Layer 4 of a small transformer language model trained on English Wikipedia (11 layers, counted from 0, width 128).
A neuron's activation on a vector x is SiLU(gate . x) times (in . x), where the dot is the dot product.
The model reads these tokens: " pro" "x" "im" "ity" " of the" " San" " Franc" "isc" "o" " Mount" "ain" " st" "rat" "o" "-" "v" "ol" "c" "ano" " there"

The vector x that enters this layer's MLP at each token. A number n stands for (n - 500) times 0.0063.
0 " pro": 247 578 390 706 450 260 530 578 472 577 472 497 465 477 532 228 764 414 368 724 636 426 799 552 419 437 549 286 678 345 397 552 358 556 349 446 514 627 532 623 517 552 472 479 590 672 546 369 412 385 438 513 462 452 479 442 734 290 578 473 487 415 330 580 518 460 436 589 702 612 584 455 441 510 219 468 410 642 550 419 471 578 662 638 461 510 292 356 493 538 494 600 406 500 567 523 737 728 376 484 360 519 325 620 522 569 385 891 473 497 588 201 511 511 728 500 618 416 309 413 513 438 605 517 588 284 444 350
1 "x": 383 362 480 610 453 452 618 518 767 445 569 431 573 493 487 488 700 375 549 481 557 487 615 651 460 409 556 539 662 287 361 714 761 636 279 265 595 475 773 316 626 380 556 629 615 462 420 421 411 383 523 414 397 380 594 401 687 264 427 367 363 410 340 331 377 562 679 638 562 802 610 675 298 409 447 580 666 475 384 482 292 631 511 431 510 456 613 240 412 512 460 578 355 448 702 406 578 514 370 600 467 562 517 619 553 624 448 578 545 617 576 439 559 549 643 551 360 472 481 212 342 463 528 505 832 536 437 274
2 "im": 365 353 427 511 576 586 590 457 784 387 581 406 547 445 543 351 608 521 427 492 680 358 458 467 396 413 356 428 456 322 333 520 603 472 541 273 496 356 715 476 724 430 631 637 625 333 356 718 518 428 464 379 645 432 649 515 576 333 507 415 321 405 456 382 677 550 392 579 506 725 485 542 231 321 471 339 637 492 407 568 346 692 472 710 459 475 546 313 522 451 424 542 328 693 543 327 690 667 418 605 430 413 485 506 736 774 482 533 648 551 379 495 414 555 633 636 506 292 549 309 679 390 692 492 613 527 693 280
3 "ity": 521 296 620 455 454 485 430 415 667 419 623 674 438 344 649 577 483 382 410 664 698 335 750 483 488 455 380 519 594 375 349 431 761 529 305 359 620 596 903 216 544 518 457 798 529 311 505 596 487 502 529 648 596 407 488 349 655 452 299 407 289 385 681 470 444 609 356 540 592 619 551 484 395 345 455 476 495 393 472 372 345 728 385 603 486 486 800 412 476 351 456 396 450 550 324 463 638 513 410 531 591 448 598 621 609 564 447 410 602 535 602 642 557 466 737 586 433 314 502 388 551 361 532 445 571 419 463 338
4 " of the": 404 615 470 480 469 412 621 485 518 442 688 909 524 394 472 441 443 326 372 616 539 594 594 507 578 587 442 584 629 473 608 612 493 633 385 407 410 516 561 594 587 440 433 505 505 607 444 454 471 580 446 746 445 558 494 678 349 455 395 214 610 274 588 486 554 477 527 491 548 477 426 505 458 231 474 574 530 349 517 540 470 487 651 640 634 613 570 623 246 484 425 502 414 743 396 490 342 801 234 673 487 455 264 396 589 600 263 448 460 582 504 572 449 422 682 544 530 274 487 547 454 237 479 559 599 337 532 373
5 " San": 441 386 422 707 619 466 350 646 568 552 772 594 320 489 456 439 668 571 331 406 506 701 387 505 250 467 486 246 553 700 488 512 345 476 483 468 571 210 599 619 665 493 520 494 470 642 511 519 339 559 738 466 509 373 567 709 358 439 375 299 320 484 471 206 495 351 518 481 631 439 327 324 791 539 373 371 415 509 472 545 379 481 481 491 597 498 571 563 468 337 538 648 614 593 509 523 632 658 346 572 479 777 564 630 469 509 386 695 496 584 359 716 389 610 535 651 515 461 295 393 779 245 559 260 487 709 603 376
6 " Franc": 391 469 111 632 235 490 567 539 581 581 620 451 362 559 545 610 593 419 426 391 743 441 483 379 390 433 417 665 434 552 630 561 325 697 574 578 387 421 347 374 490 365 541 240 311 514 393 575 535 500 656 661 448 454 379 456 497 679 489 442 579 320 395 443 480 580 641 673 522 438 381 809 623 421 333 425 578 496 417 490 381 427 566 524 587 418 609 496 516 439 467 738 563 637 493 514 567 725 69 297 372 832 731 613 562 690 690 501 283 282 488 576 314 617 560 531 772 630 331 511 590 248 494 556 534 558 535 632
7 "isc": 364 384 582 452 188 584 440 522 351 612 616 657 310 582 562 714 582 396 525 627 613 450 683 431 505 674 325 342 519 345 299 778 459 439 524 339 681 335 474 439 454 143 718 549 568 376 431 478 339 435 470 632 577 560 567 630 465 613 268 369 415 562 525 344 672 508 523 609 320 564 414 199 433 550 474 334 596 469 398 338 389 567 590 589 730 623 546 532 429 575 482 521 496 638 335 459 430 638 285 274 633 699 490 549 444 483 585 464 386 489 664 586 364 483 434 442 554 263 615 586 737 506 610 664 507 735 484 618
8 "o": 520 414 551 431 600 779 524 393 418 423 514 607 582 666 726 676 518 526 345 286 498 467 461 369 260 699 302 455 554 610 491 757 601 506 486 382 544 633 495 417 565 369 541 446 505 344 441 539 298 394 691 633 411 318 518 764 204 248 406 401 395 419 567 573 674 399 450 576 500 454 468 525 536 411 511 619 388 524 338 501 294 740 548 702 540 451 545 331 652 540 291 598 424 593 581 341 467 580 432 429 412 754 438 615 622 527 494 518 530 574 561 848 538 241 485 527 518 469 589 588 462 289 477 231 506 530 479 527
9 " Mount": 618 369 349 399 459 423 642 534 498 401 640 723 451 309 417 575 695 385 473 552 576 448 376 352 457 576 383 534 514 464 486 632 567 455 550 483 650 361 301 341 609 344 507 336 594 591 239 719 492 588 325 594 376 351 277 535 391 515 318 320 403 564 412 243 594 688 570 475 562 357 379 611 690 531 506 536 688 504 499 323 666 676 583 530 662 335 726 567 543 601 643 442 497 525 720 637 513 560 549 678 529 566 471 670 466 700 377 431 431 664 469 571 353 412 561 728 526 357 251 465 441 270 694 431 420 598 402 302
10 "ain": 388 369 286 326 381 725 751 568 553 552 506 765 350 522 406 823 580 385 323 595 582 459 493 396 450 409 556 486 473 449 335 638 432 555 471 330 664 519 582 282 532 384 413 299 564 234 460 615 565 455 417 539 558 272 374 750 345 579 542 589 545 561 584 210 292 581 587 611 633 470 558 931 513 548 531 442 421 444 527 368 324 645 696 569 587 503 689 565 538 521 466 526 374 596 509 465 603 667 446 417 664 603 356 542 595 550 632 400 566 438 559 678 588 547 511 431 655 516 414 321 323 408 332 560 270 402 490 284
11 " st": 263 487 470 542 363 416 755 531 535 518 414 590 539 232 804 310 640 293 289 469 469 400 489 474 481 536 497 375 502 452 361 543 343 535 382 422 630 383 524 497 363 620 413 508 581 584 510 553 409 297 636 736 410 434 446 502 309 429 645 434 411 538 712 672 720 573 781 608 319 297 460 486 659 447 412 502 596 539 598 306 502 781 613 417 633 387 620 322 468 463 453 632 490 353 553 630 886 579 338 700 617 559 685 376 412 561 397 396 415 528 524 581 613 602 434 422 558 372 630 461 434 381 658 556 208 505 495 520
12 "rat": 444 315 422 368 527 741 398 503 416 573 508 662 423 403 243 668 594 402 501 509 498 527 457 606 575 516 826 461 619 452 455 436 620 570 518 412 802 555 505 359 508 450 465 419 411 272 552 516 249 265 584 677 392 446 471 685 326 743 478 481 507 468 410 590 595 492 515 434 455 612 441 491 337 417 548 416 596 492 560 368 412 580 672 374 702 200 656 267 514 574 679 605 656 320 503 457 284 861 249 651 584 746 512 560 586 511 509 396 602 319 307 338 454 609 583 345 764 416 593 594 594 301 409 461 684 366 561 457
13 "o": 516 365 643 514 647 775 358 449 423 316 605 622 659 582 638 583 508 461 358 223 558 389 385 450 346 680 481 474 649 569 490 589 711 513 301 411 621 678 571 411 565 517 503 560 516 381 536 505 324 473 679 628 414 374 485 725 251 320 378 498 429 323 554 631 688 383 533 501 482 476 592 399 487 251 514 507 389 582 356 534 299 704 604 624 537 339 524 213 661 520 410 452 348 493 666 297 423 610 538 630 456 613 396 669 640 613 483 456 582 414 436 793 589 326 439 381 556 423 575 640 483 411 344 329 613 340 506 556
14 "-": 462 628 369 473 574 637 651 552 700 400 192 469 447 412 560 515 566 543 224 372 525 540 465 662 489 722 568 483 327 472 395 219 363 559 473 334 625 568 455 431 499 608 715 587 461 595 307 409 463 439 340 458 625 729 516 511 462 521 562 543 373 358 781 382 580 620 372 519 801 571 623 288 426 401 499 342 381 400 517 551 223 683 517 578 508 595 606 399 384 441 459 481 362 551 544 442 474 613 637 626 491 702 579 518 637 686 570 553 753 602 438 557 290 199 540 116 584 653 605 479 436 403 465 381 459 494 506 496
15 "v": 493 583 385 445 509 436 554 495 390 392 358 446 911 356 429 294 526 627 332 521 740 369 301 521 575 333 362 400 605 368 615 763 478 448 533 383 500 267 414 433 541 515 711 513 397 441 483 581 562 205 730 554 321 606 532 380 597 541 786 532 454 410 555 448 676 741 562 510 464 676 629 580 414 283 385 554 513 579 409 474 513 602 472 503 311 682 539 474 419 327 426 733 413 539 639 376 625 446 199 533 549 487 668 246 688 554 466 556 362 558 681 490 399 682 502 411 383 698 597 469 671 478 661 465 317 364 647 410
16 "ol": 254 392 499 193 391 450 498 486 479 626 607 667 462 313 714 231 520 450 394 446 821 461 489 564 439 589 419 521 435 582 651 632 594 318 532 442 811 366 528 459 447 444 650 570 614 322 557 388 494 409 589 443 596 441 632 767 434 531 629 428 325 314 470 514 394 498 530 529 526 682 709 546 508 384 480 539 628 624 276 381 476 483 411 532 563 592 636 450 528 526 707 525 490 566 473 297 595 610 359 807 455 352 671 520 446 731 272 493 650 431 286 372 279 347 565 458 560 556 557 402 726 321 621 525 574 375 526 311
17 "c": 572 586 393 269 451 685 692 508 636 427 378 535 627 306 467 480 556 495 535 452 565 530 600 484 460 500 553 362 474 340 456 794 606 521 728 157 741 338 426 403 488 408 594 587 605 401 577 519 349 245 655 438 500 581 487 537 313 359 457 419 310 501 591 360 551 598 718 480 518 692 486 643 616 563 551 555 586 463 257 408 561 511 552 483 588 561 370 161 540 543 506 383 404 530 538 360 476 603 259 392 524 624 942 517 472 751 573 355 592 356 404 749 514 286 396 447 458 577 660 601 621 364 370 358 402 459 709 515
18 "ano": 456 459 596 291 613 728 594 475 525 375 618 571 549 545 664 609 485 552 545 520 765 349 451 479 289 587 473 681 545 666 360 645 567 606 659 454 621 600 455 532 544 328 651 629 601 497 441 388 349 448 355 412 505 280 280 775 328 284 375 420 418 365 437 313 512 356 528 361 586 445 577 666 520 403 406 457 361 484 476 550 405 708 475 590 381 499 393 193 609 733 465 573 217 562 611 300 459 658 486 604 445 678 435 683 699 482 635 473 589 501 572 717 526 392 522 555 516 444 546 281 669 246 531 404 523 547 589 301
19 " there": 509 382 515 529 522 629 464 674 635 310 792 467 21 506 593 585 446 172 553 518 557 354 646 569 728 464 716 515 656 572 267 688 589 679 565 441 584 563 441 561 426 537 530 490 461 592 359 335 582 414 431 477 478 599 433 362 504 476 526 401 569 485 649 283 503 464 676 448 412 403 454 622 446 635 455 228 431 407 558 352 544 628 517 643 338 314 434 388 496 324 466 558 393 392 595 309 580 678 598 451 643 604 506 505 484 532 529 324 396 437 420 589 513 461 530 703 511 506 808 673 693 232 601 394 498 560 543 397

Each question shows the input weights of one neuron of the MLP. A number n stands for (n - 500) times 0.00073.

n451 gate: 456 634 694 558 515 441 463 471 548 406 675 596 518 394 336 382 445 352 442 541 496 467 511 446 471 475 402 553 204 593 637 692 504 340 598 496 389 272 568 358 649 526 592 658 409 573 603 632 537 824 511 467 305 558 368 434 372 362 631 561 381 280 548 385 420 651 467 385 436 651 585 404 605 443 600 620 384 682 402 453 133 592 374 536 485 485 384 547 657 794 577 353 507 284 538 530 611 678 662 598 633 435 566 425 431 568 727 515 460 742 525 533 543 404 253 582 558 514 522 554 722 541 552 618 529 489 738 606
n451 in: 521 234 323 493 389 543 403 440 435 567 571 446 426 544 662 726 546 560 525 420 347 386 514 549 391 747 468 397 625 511 542 529 436 623 296 514 596 578 608 580 634 227 571 397 709 287 543 546 562 518 464 504 420 654 425 468 431 472 453 529 572 603 496 414 507 414 518 510 746 596 464 629 540 410 656 391 648 585 539 633 504 625 640 413 493 560 433 644 372 350 222 841 455 482 471 525 708 446 456 327 684 735 647 483 669 590 603 669 514 368 444 479 476 493 596 216 496 493 479 472 334 543 554 341 465 415 213 369
On which token does it fire most? 13 "o"

n186 gate: 577 467 407 371 309 596 654 547 452 550 500 456 407 624 684 401 504 439 435 244 325 642 698 428 561 536 243 425 361 714 422 193 548 533 377 276 537 597 660 530 298 275 558 588 634 572 325 689 452 576 738 376 439 400 580 337 507 500 422 534 696 609 346 537 399 507 406 507 291 587 474 694 597 493 440 468 471 363 330 432 536 303 600 461 511 446 532 680 429 549 515 384 479 504 330 515 551 654 590 359 413 461 632 440 533 397 544 680 500 653 583 460 572 540 365 614 810 392 464 514 489 709 360 358 420 696 543 322
n186 in: 548 472 576 691 473 686 613 430 627 389 311 521 480 482 487 486 449 510 750 289 493 442 455 598 382 382 493 525 579 566 316 437 503 631 517 510 644 406 563 399 524 592 432 520 653 268 637 541 587 645 606 428 597 604 269 554 252 483 531 659 576 385 359 431 436 654 615 523 663 680 703 448 218 625 420 517 480 618 686 550 598 421 360 530 527 605 685 375 430 668 497 293 263 531 444 559 606 558 231 500 317 372 353 540 635 576 459 621 405 582 416 565 577 517 647 476 574 440 537 406 520 555 583 500 599 459 657 422
On which token does it fire most? 10 "ain"

n505 gate: 437 637 578 493 548 507 171 359 452 605 314 426 431 780 489 404 573 677 504 601 537 599 419 522 453 424 311 565 386 422 475 428 378 742 485 536 610 413 643 466 500 547 709 493 569 561 573 427 706 569 552 551 446 475 511 233 647 442 601 454 500 624 312 389 635 437 420 546 489 528 463 215 541 351 672 442 413 573 394 594 834 437 381 518 319 736 587 384 232 605 687 529 625 544 644 452 518 448 353 504 265 424 533 568 525 507 485 598 537 353 438 310 392 504 588 330 507 294 366 471 554 441 519 778 489 409 637 244
n505 in: 457 586 263 538 422 479 739 733 632 580 251 706 343 449 538 614 475 364 577 504 493 373 504 751 504 349 626 204 571 754 427 573 372 582 410 486 450 554 521 414 444 303 595 330 532 530 504 405 442 549 425 376 254 382 489 335 565 479 658 467 572 588 429 258 654 344 405 304 596 402 582 489 597 442 569 556 430 339 437 493 507 585 431 428 549 440 483 661 376 377 422 609 517 265 310 539 670 539 511 440 485 639 564 452 539 555 631 528 588 578 510 461 590 504 383 393 388 542 507 591 724 291 679 325 380 458 656 641
Its three highest activations, in order, are on tokens 0 " pro", 15 "v", 13 "o"

n208 gate: 652 540 434 522 630 508 525 514 384 519 525 354 602 405 547 395 305 362 461 412 607 562 508 378 475 450 519 573 446 463 415 540 698 617 437 374 613 455 475 409 592 497 455 402 600 606 593 368 408 428 497 449 481 486 617 399 394 428 466 361 625 475 621 469 506 446 380 437 377 543 588 455 681 462 497 483 431 464 386 456 514 587 536 379 389 667 536 539 656 517 587 427 519 640 610 608 497 500 379 417 636 583 500 448 625 609 492 572 584 646 664 458 605 692 492 531 439 354 625 381 453 613 688 375 338 405 566 595
n208 in: 663 406 529 489 602 436 640 420 541 426 399 488 426 449 621 488 503 509 474 249 718 514 529 566 701 537 509 404 412 409 472 369 448 474 325 350 512 304 599 698 557 575 685 311 483 600 552 349 497 558 439 483 597 457 387 514 435 431 580 446 497 523 666 456 425 649 546 540 427 561 301 480 589 391 475 560 640 448 540 534 463 535 386 327 382 526 506 509 652 628 520 569 656 471 566 474 497 564 613 411 668 443 619 463 471 585 590 514 514 538 612 610 520 567 616 532 589 489 428 296 537 506 559 607 460 486 434 746
On which token does it fire most, and how strongly? 11 " st", at about 0.63

n324 gate: 428 439 657 530 511 645 256 348 390 608 571 311 563 597 586 481 215 507 507 508 564 651 336 601 500 380 455 559 610 378 700 469 583 443 577 389 602 748 419 623 813 406 481 334 459 318 466 402 519 425 485 409 396 500 380 556 457 452 631 504 424 425 394 686 721 364 691 397 415 764 561 397 793 361 743 661 709 541 627 526 265 663 548 533 560 541 671 343 364 636 500 635 511 545 359 511 542 587 291 373 457 429 598 559 440 548 225 496 775 496 504 286 526 674 428 454 679 396 620 451 395 477 519 573 609 586 582 387
n324 in: 298 651 463 504 448 710 411 439 268 417 297 496 298 504 587 459 518 676 322 612 515 617 478 561 493 344 475 307 559 633 400 628 555 816 575 304 401 639 346 478 580 482 639 339 398 377 581 376 433 591 397 639 611 374 584 649 661 594 918 663 582 515 419 445 304 463 496 586 475 479 470 504 616 351 732 500 522 438 507 536 507 628 539 475 605 522 565 323 543 365 489 518 614 522 523 463 695 356 369 518 254 630 368 553 623 582 485 413 566 730 402 602 680 419 412 526 515 450 543 529 322 662 611 518 668 715 669 347
On which two tokens does it fire most, strongest first? 8 "o", 12 "rat"

n96 gate: 640 580 407 387 644 708 588 473 376 641 666 552 488 410 657 588 646 613 563 496 428 437 620 406 417 516 303 640 476 391 473 345 560 347 463 636 763 360 364 516 276 706 500 468 575 404 448 468 739 378 640 615 562 379 338 449 622 574 617 590 625 397 252 384 693 556 441 756 539 492 259 580 374 604 616 610 676 630 323 336 433 612 356 682 484 405 477 586 512 435 425 674 469 231 332 544 516 352 476 602 574 441 69 624 358 295 441 260 496 627 712 441 687 412 528 444 768 547 472 645 587 476 568 485 453 354 793 496
n96 in: 318 449 552 407 738 397 603 325 570 410 698 482 432 421 568 573 320 643 237 352 398 377 496 550 644 507 414 628 577 573 368 545 416 507 519 546 576 434 436 426 414 522 417 413 370 375 573 616 544 504 350 576 236 678 366 449 541 647 478 485 357 525 452 642 626 285 399 344 539 757 393 350 719 588 408 529 755 723 619 646 504 322 472 578 486 633 336 306 737 440 475 511 564 377 492 441 569 295 437 666 481 543 372 620 540 507 417 572 558 641 572 402 375 358 525 526 547 575 428 195 363 489 507 623 258 565 536 333
On which two tokens does it fire most, strongest first? 9 " Mount", 17 "c"

n110 gate: 621 597 337 543 395 545 500 385 180 377 428 206 571 570 448 613 296 642 651 627 500 548 362 460 432 492 285 421 609 354 449 446 225 541 385 484 581 531 433 459 468 560 636 556 700 466 572 584 631 508 391 568 619 425 640 568 516 488 525 796 614 400 512 306 648 565 280 567 257 288 504 808 492 263 661 524 452 688 548 646 834 395 398 637 277 484 662 428 555 500 468 584 390 552 367 358 431 694 558 456 500 389 544 520 412 300 496 607 793 496 464 584 575 488 589 435 803 599 297 715 635 585 586 192 732 480 524 432
n110 in: 343 650 318 519 308 642 642 650 612 530 299 228 545 559 568 465 466 553 451 667 408 405 385 790 708 561 364 488 181 627 429 339 638 640 375 332 504 704 377 446 534 508 428 343 549 200 576 672 640 386 630 358 646 301 454 374 543 428 714 555 454 576 250 485 614 278 587 437 571 548 469 388 551 515 690 515 455 470 492 388 394 557 466 403 519 697 538 553 337 351 573 492 713 492 508 234 588 546 379 689 326 560 385 448 371 522 755 466 702 519 417 648 538 684 588 411 742 466 451 594 587 500 388 593 591 523 560 492
On which token does it fire most? 9 " Mount"

n430 gate: 436 337 538 544 398 322 662 378 606 578 452 406 496 550 752 504 504 651 344 378 328 481 742 382 511 385 623 411 557 375 221 669 767 462 765 431 564 579 478 538 604 548 309 429 571 708 613 698 236 693 361 387 504 485 354 563 462 367 561 353 382 463 330 541 589 575 448 467 515 385 496 425 569 460 489 515 596 478 533 397 452 410 698 511 348 389 736 470 518 258 504 455 489 578 399 610 745 659 615 522 372 559 481 449 704 456 481 663 496 687 567 384 522 413 256 613 715 596 311 489 311 594 318 580 649 310 673 444
n430 in: 461 514 518 681 407 260 468 413 583 468 352 636 574 581 584 521 327 553 465 663 600 422 575 676 302 419 493 423 385 410 514 515 421 276 533 337 507 568 576 312 588 631 546 643 567 578 550 489 460 599 589 539 706 458 628 553 518 300 489 331 511 706 593 482 571 629 546 597 372 381 507 565 489 417 600 299 619 369 292 395 447 678 552 531 518 571 360 686 687 343 443 578 733 380 540 482 350 651 577 539 566 738 329 718 440 739 479 549 504 464 542 369 528 639 628 590 437 339 437 261 581 539 583 327 323 610 283 358
Its three highest activations, in order, are on tokens 0 " pro", 2 "im", 1 "x"

n158 gate: 561 509 655 726 386 649 610 329 574 603 448 225 629 522 560 706 729 645 496 253 478 326 465 599 349 375 310 707 246 351 457 473 679 562 522 585 705 765 428 602 629 474 340 443 474 409 391 400 544 491 666 644 846 598 504 522 549 496 708 365 302 639 657 478 237 570 552 746 547 537 759 482 598 500 225 393 320 405 228 543 401 391 564 394 517 440 269 573 225 616 491 582 419 288 388 614 552 509 362 621 496 307 339 407 746 462 535 397 218 357 444 717 526 544 700 267 427 551 715 212 547 622 456 660 439 734 432 617
n158 in: 231 402 618 302 496 555 563 473 645 638 727 305 557 552 485 406 585 489 408 417 329 500 492 573 616 492 639 480 316 948 515 576 461 740 659 564 582 711 485 567 354 488 264 617 488 659 481 353 468 435 613 465 366 675 508 562 357 596 480 789 524 488 340 320 512 321 581 648 632 608 657 586 313 466 216 588 718 565 542 660 412 535 485 572 396 523 787 719 625 655 512 721 417 388 564 512 523 641 731 554 677 642 399 523 577 674 411 535 291 612 392 488 531 445 368 492 512 680 615 581 385 438 417 440 597 396 653 438
On which two tokens does it fire most, strongest first? 14 "-", 1 "x"

n82 gate: 598 385 723 632 398 352 553 520 635 432 654 300 496 521 633 422 480 376 871 326 520 325 664 452 439 435 338 639 443 479 368 329 484 442 475 297 651 558 456 343 890 569 537 614 253 317 590 565 654 488 619 577 340 412 484 496 550 528 533 584 372 386 467 455 581 410 496 492 480 668 446 623 608 232 607 669 404 597 237 588 472 565 727 723 681 452 492 315 441 441 634 309 393 565 412 368 205 484 659 593 386 259 876 456 504 575 305 267 662 638 327 451 528 377 586 405 472 284 327 327 403 525 442 646 459 484 496 585
n82 in: 565 450 558 756 351 305 557 474 572 455 684 428 444 461 635 462 406 306 568 504 519 262 523 463 312 432 380 574 355 431 730 465 458 542 659 356 534 468 544 415 747 496 504 602 368 223 640 288 685 526 470 379 452 567 402 523 698 459 404 512 565 342 550 424 710 515 590 260 614 714 458 393 399 401 677 478 455 477 568 637 440 360 697 515 691 399 615 350 736 547 625 391 482 647 614 634 690 443 496 560 379 302 420 625 470 640 406 504 677 636 227 451 296 743 447 301 586 515 459 395 320 641 611 419 364 624 496 330
On which token does it fire most? 2 "im"

n230 gate: 287 851 677 356 430 477 597 439 422 656 600 481 222 412 527 632 373 375 508 382 620 458 632 367 454 309 508 568 725 559 390 397 682 457 437 368 566 684 455 732 466 715 454 485 435 330 593 581 539 580 597 527 322 667 523 215 619 641 410 280 566 465 461 481 642 748 531 628 526 389 496 446 464 347 312 466 534 531 657 644 374 601 579 545 637 385 534 527 372 484 392 685 613 604 500 375 481 158 421 481 759 454 430 545 649 406 169 706 565 442 458 435 576 741 307 305 561 599 458 313 554 461 633 549 531 585 557 492
n230 in: 441 745 208 626 528 500 514 551 427 562 624 455 408 461 476 378 500 769 445 518 337 375 573 582 651 490 696 686 354 518 371 464 371 525 404 304 670 361 689 539 654 479 324 431 569 743 691 389 440 387 618 434 537 565 300 431 440 421 479 529 637 545 392 685 448 503 301 436 551 483 388 692 663 614 439 555 541 311 524 629 425 337 598 419 507 424 538 442 540 351 531 548 463 483 410 419 510 479 539 297 482 804 417 453 634 665 580 569 410 490 500 562 367 301 375 517 407 330 445 366 428 625 626 365 528 445 418 386
On which token does it fire most? 0 " pro"

n3 gate: 428 584 565 511 458 371 405 325 599 425 376 530 347 508 597 306 477 649 575 416 424 485 633 437 519 530 444 648 557 745 474 465 652 734 481 482 394 514 725 488 403 692 545 784 658 472 515 579 519 541 462 606 496 530 560 530 724 567 554 512 366 538 774 735 358 250 358 713 364 558 458 470 492 456 574 429 351 466 642 611 593 580 504 275 339 624 552 668 426 523 591 519 463 571 461 244 394 622 488 800 367 459 826 243 683 316 530 537 515 281 377 327 619 546 614 515 377 548 597 593 384 527 466 408 624 752 352 338
n3 in: 500 558 474 605 435 518 623 581 496 546 372 399 578 389 521 428 454 772 528 857 392 568 569 309 372 415 408 574 565 340 732 456 395 351 441 552 586 678 651 296 631 318 521 450 532 594 270 353 365 685 381 522 377 482 379 421 511 394 522 596 609 450 298 248 585 309 475 552 451 448 544 507 610 528 612 440 578 440 699 458 507 647 556 686 734 336 595 557 465 349 396 400 588 675 585 504 388 572 353 578 493 557 630 514 553 577 747 418 575 360 709 679 504 687 320 547 411 511 450 504 422 406 326 559 618 536 352 672
On which token does it fire most? 3 "ity"

n303 gate: 493 526 578 564 438 588 607 500 555 608 695 558 310 477 374 397 666 414 489 596 332 515 706 730 460 529 533 707 526 353 718 418 636 308 552 585 697 254 543 544 381 572 551 471 475 309 744 624 682 561 350 369 482 364 616 504 742 360 619 530 304 435 482 390 439 599 594 383 500 420 533 658 321 690 440 626 363 554 507 582 586 533 529 376 543 616 482 662 667 440 325 460 397 699 417 320 354 445 425 460 481 669 310 571 569 454 500 774 591 504 417 598 443 650 241 478 616 475 565 201 403 412 607 429 391 569 586 456
n303 in: 452 449 283 646 370 452 541 267 562 296 550 480 360 608 520 459 466 470 456 548 422 666 589 667 466 453 376 581 684 459 470 385 476 624 417 497 633 364 460 486 490 412 753 561 510 284 493 388 690 362 333 249 547 567 453 591 618 370 424 574 452 409 360 388 608 537 510 408 477 432 551 312 379 739 404 601 473 621 611 483 564 534 583 417 383 648 470 510 553 500 419 392 344 615 532 356 687 247 368 399 651 680 432 513 487 408 632 554 415 520 507 345 520 415 565 661 524 587 695 312 658 388 641 480 409 510 430 287
On which token does it fire most? 1 "x"

n98 gate: 575 460 388 556 469 540 713 936 349 439 661 443 461 473 648 531 531 768 430 473 566 272 434 561 382 313 308 682 593 660 315 527 575 482 370 586 535 533 303 424 452 640 535 324 648 353 403 338 406 409 474 650 720 647 277 496 455 452 285 559 451 566 500 350 465 509 239 560 466 117 251 403 424 678 744 483 565 417 578 569 682 694 461 449 279 291 388 561 756 662 570 469 796 343 477 558 293 615 397 670 582 340 443 509 382 444 636 405 772 763 400 588 427 381 702 700 613 323 674 404 296 315 460 244 671 526 711 645
n98 in: 552 642 398 469 536 528 585 188 298 575 811 597 405 355 401 730 600 279 603 484 556 408 366 464 560 667 552 396 653 679 437 199 585 410 516 308 597 408 422 573 560 472 388 464 472 563 408 540 492 723 488 412 638 307 648 400 385 373 594 633 642 636 536 403 564 464 755 488 699 531 537 795 385 403 281 476 345 540 488 461 421 472 374 426 643 540 777 480 312 541 608 568 131 672 525 366 613 544 734 596 512 484 746 648 500 363 356 294 484 328 643 504 725 399 239 423 528 421 492 579 639 460 630 601 656 640 326 528
Its three highest activations, in order, are on tokens 9 " Mount", 18 "ano", 19 " there"

n88 gate: 480 500 407 320 467 401 566 300 451 516 435 543 632 675 539 671 471 593 529 706 382 507 401 639 500 510 565 402 507 487 577 497 441 404 631 637 713 438 446 700 519 493 484 343 480 455 369 471 507 679 530 644 632 503 839 461 373 513 513 737 609 676 385 477 260 372 429 353 424 403 374 520 383 627 420 438 335 627 386 609 503 461 404 359 390 383 413 665 573 325 611 471 490 425 706 523 572 586 436 367 331 587 664 414 412 503 683 561 441 477 448 448 500 546 434 371 477 609 435 455 646 566 663 487 562 344 407 461
n88 in: 611 463 572 608 546 429 494 560 562 509 488 534 336 456 372 392 424 285 610 500 528 629 320 385 448 537 402 599 383 522 404 491 710 478 550 467 404 605 686 481 406 286 396 592 329 523 552 592 422 503 327 438 503 425 500 613 528 418 494 436 469 445 506 713 640 661 537 506 383 473 456 302 629 461 584 676 354 451 320 581 385 552 461 500 451 588 521 281 611 459 445 521 569 622 389 512 478 562 563 396 494 439 420 440 244 670 337 558 466 675 372 439 588 633 586 633 543 403 442 549 524 651 385 410 417 506 588 681
On which token does it fire most? 14 "-"

n161 gate: 446 266 753 416 378 321 575 525 644 514 560 461 563 262 518 346 504 504 606 424 318 663 665 465 645 676 521 415 389 486 507 558 819 677 507 497 496 554 441 377 581 302 738 325 532 478 578 418 388 479 564 607 521 542 564 443 781 324 409 386 496 599 407 439 458 650 426 729 594 589 468 285 518 441 320 479 412 493 564 507 349 268 483 521 412 556 468 556 389 423 532 468 434 525 445 302 393 453 372 271 724 539 739 455 489 500 621 299 479 507 422 372 514 657 778 342 500 388 398 380 507 457 540 355 365 557 469 450
n161 in: 508 576 584 636 432 481 424 467 443 736 299 365 581 485 433 462 459 644 452 302 549 373 398 467 504 571 704 252 511 489 592 473 455 371 454 613 466 739 701 614 722 675 500 598 653 606 459 552 344 429 500 477 489 404 429 444 416 581 736 240 538 261 470 553 355 560 615 369 580 626 527 640 209 250 551 430 592 597 99 625 544 707 467 485 485 429 489 537 340 585 425 366 606 597 434 504 545 443 584 533 361 363 744 664 608 329 556 348 601 545 285 720 669 515 504 564 459 474 530 570 426 752 595 478 660 418 320 478
On which token does it fire most, and how strongly? 1 "x", at about 1.4

n489 gate: 611 593 706 423 307 435 432 451 679 535 571 475 328 526 588 593 458 507 514 417 514 667 604 560 574 391 352 504 572 468 287 551 604 439 620 611 436 307 476 764 359 319 635 386 624 567 521 674 551 486 557 653 234 469 433 539 252 244 442 592 597 443 385 482 454 346 401 611 379 364 457 335 656 579 448 472 440 535 479 790 577 557 315 455 387 553 412 560 632 434 358 614 340 659 610 662 500 514 343 535 522 567 661 614 292 393 301 518 401 546 468 365 605 589 732 385 377 584 363 331 673 443 493 393 337 465 549 464
n489 in: 402 270 563 679 530 405 631 407 572 564 558 454 394 450 297 464 542 458 510 729 581 289 595 403 571 574 384 618 392 559 586 326 598 503 497 411 435 466 599 318 642 419 503 552 519 384 709 412 460 594 765 379 628 654 497 575 440 751 523 379 427 623 667 369 481 683 445 408 437 672 658 530 440 453 592 436 445 639 581 260 642 533 522 573 416 342 574 677 567 446 438 506 538 364 402 484 484 644 573 565 527 468 444 462 590 589 493 564 425 419 677 617 410 425 314 500 623 327 558 645 442 385 408 453 575 532 446 633
On which token does it fire most? 7 "isc"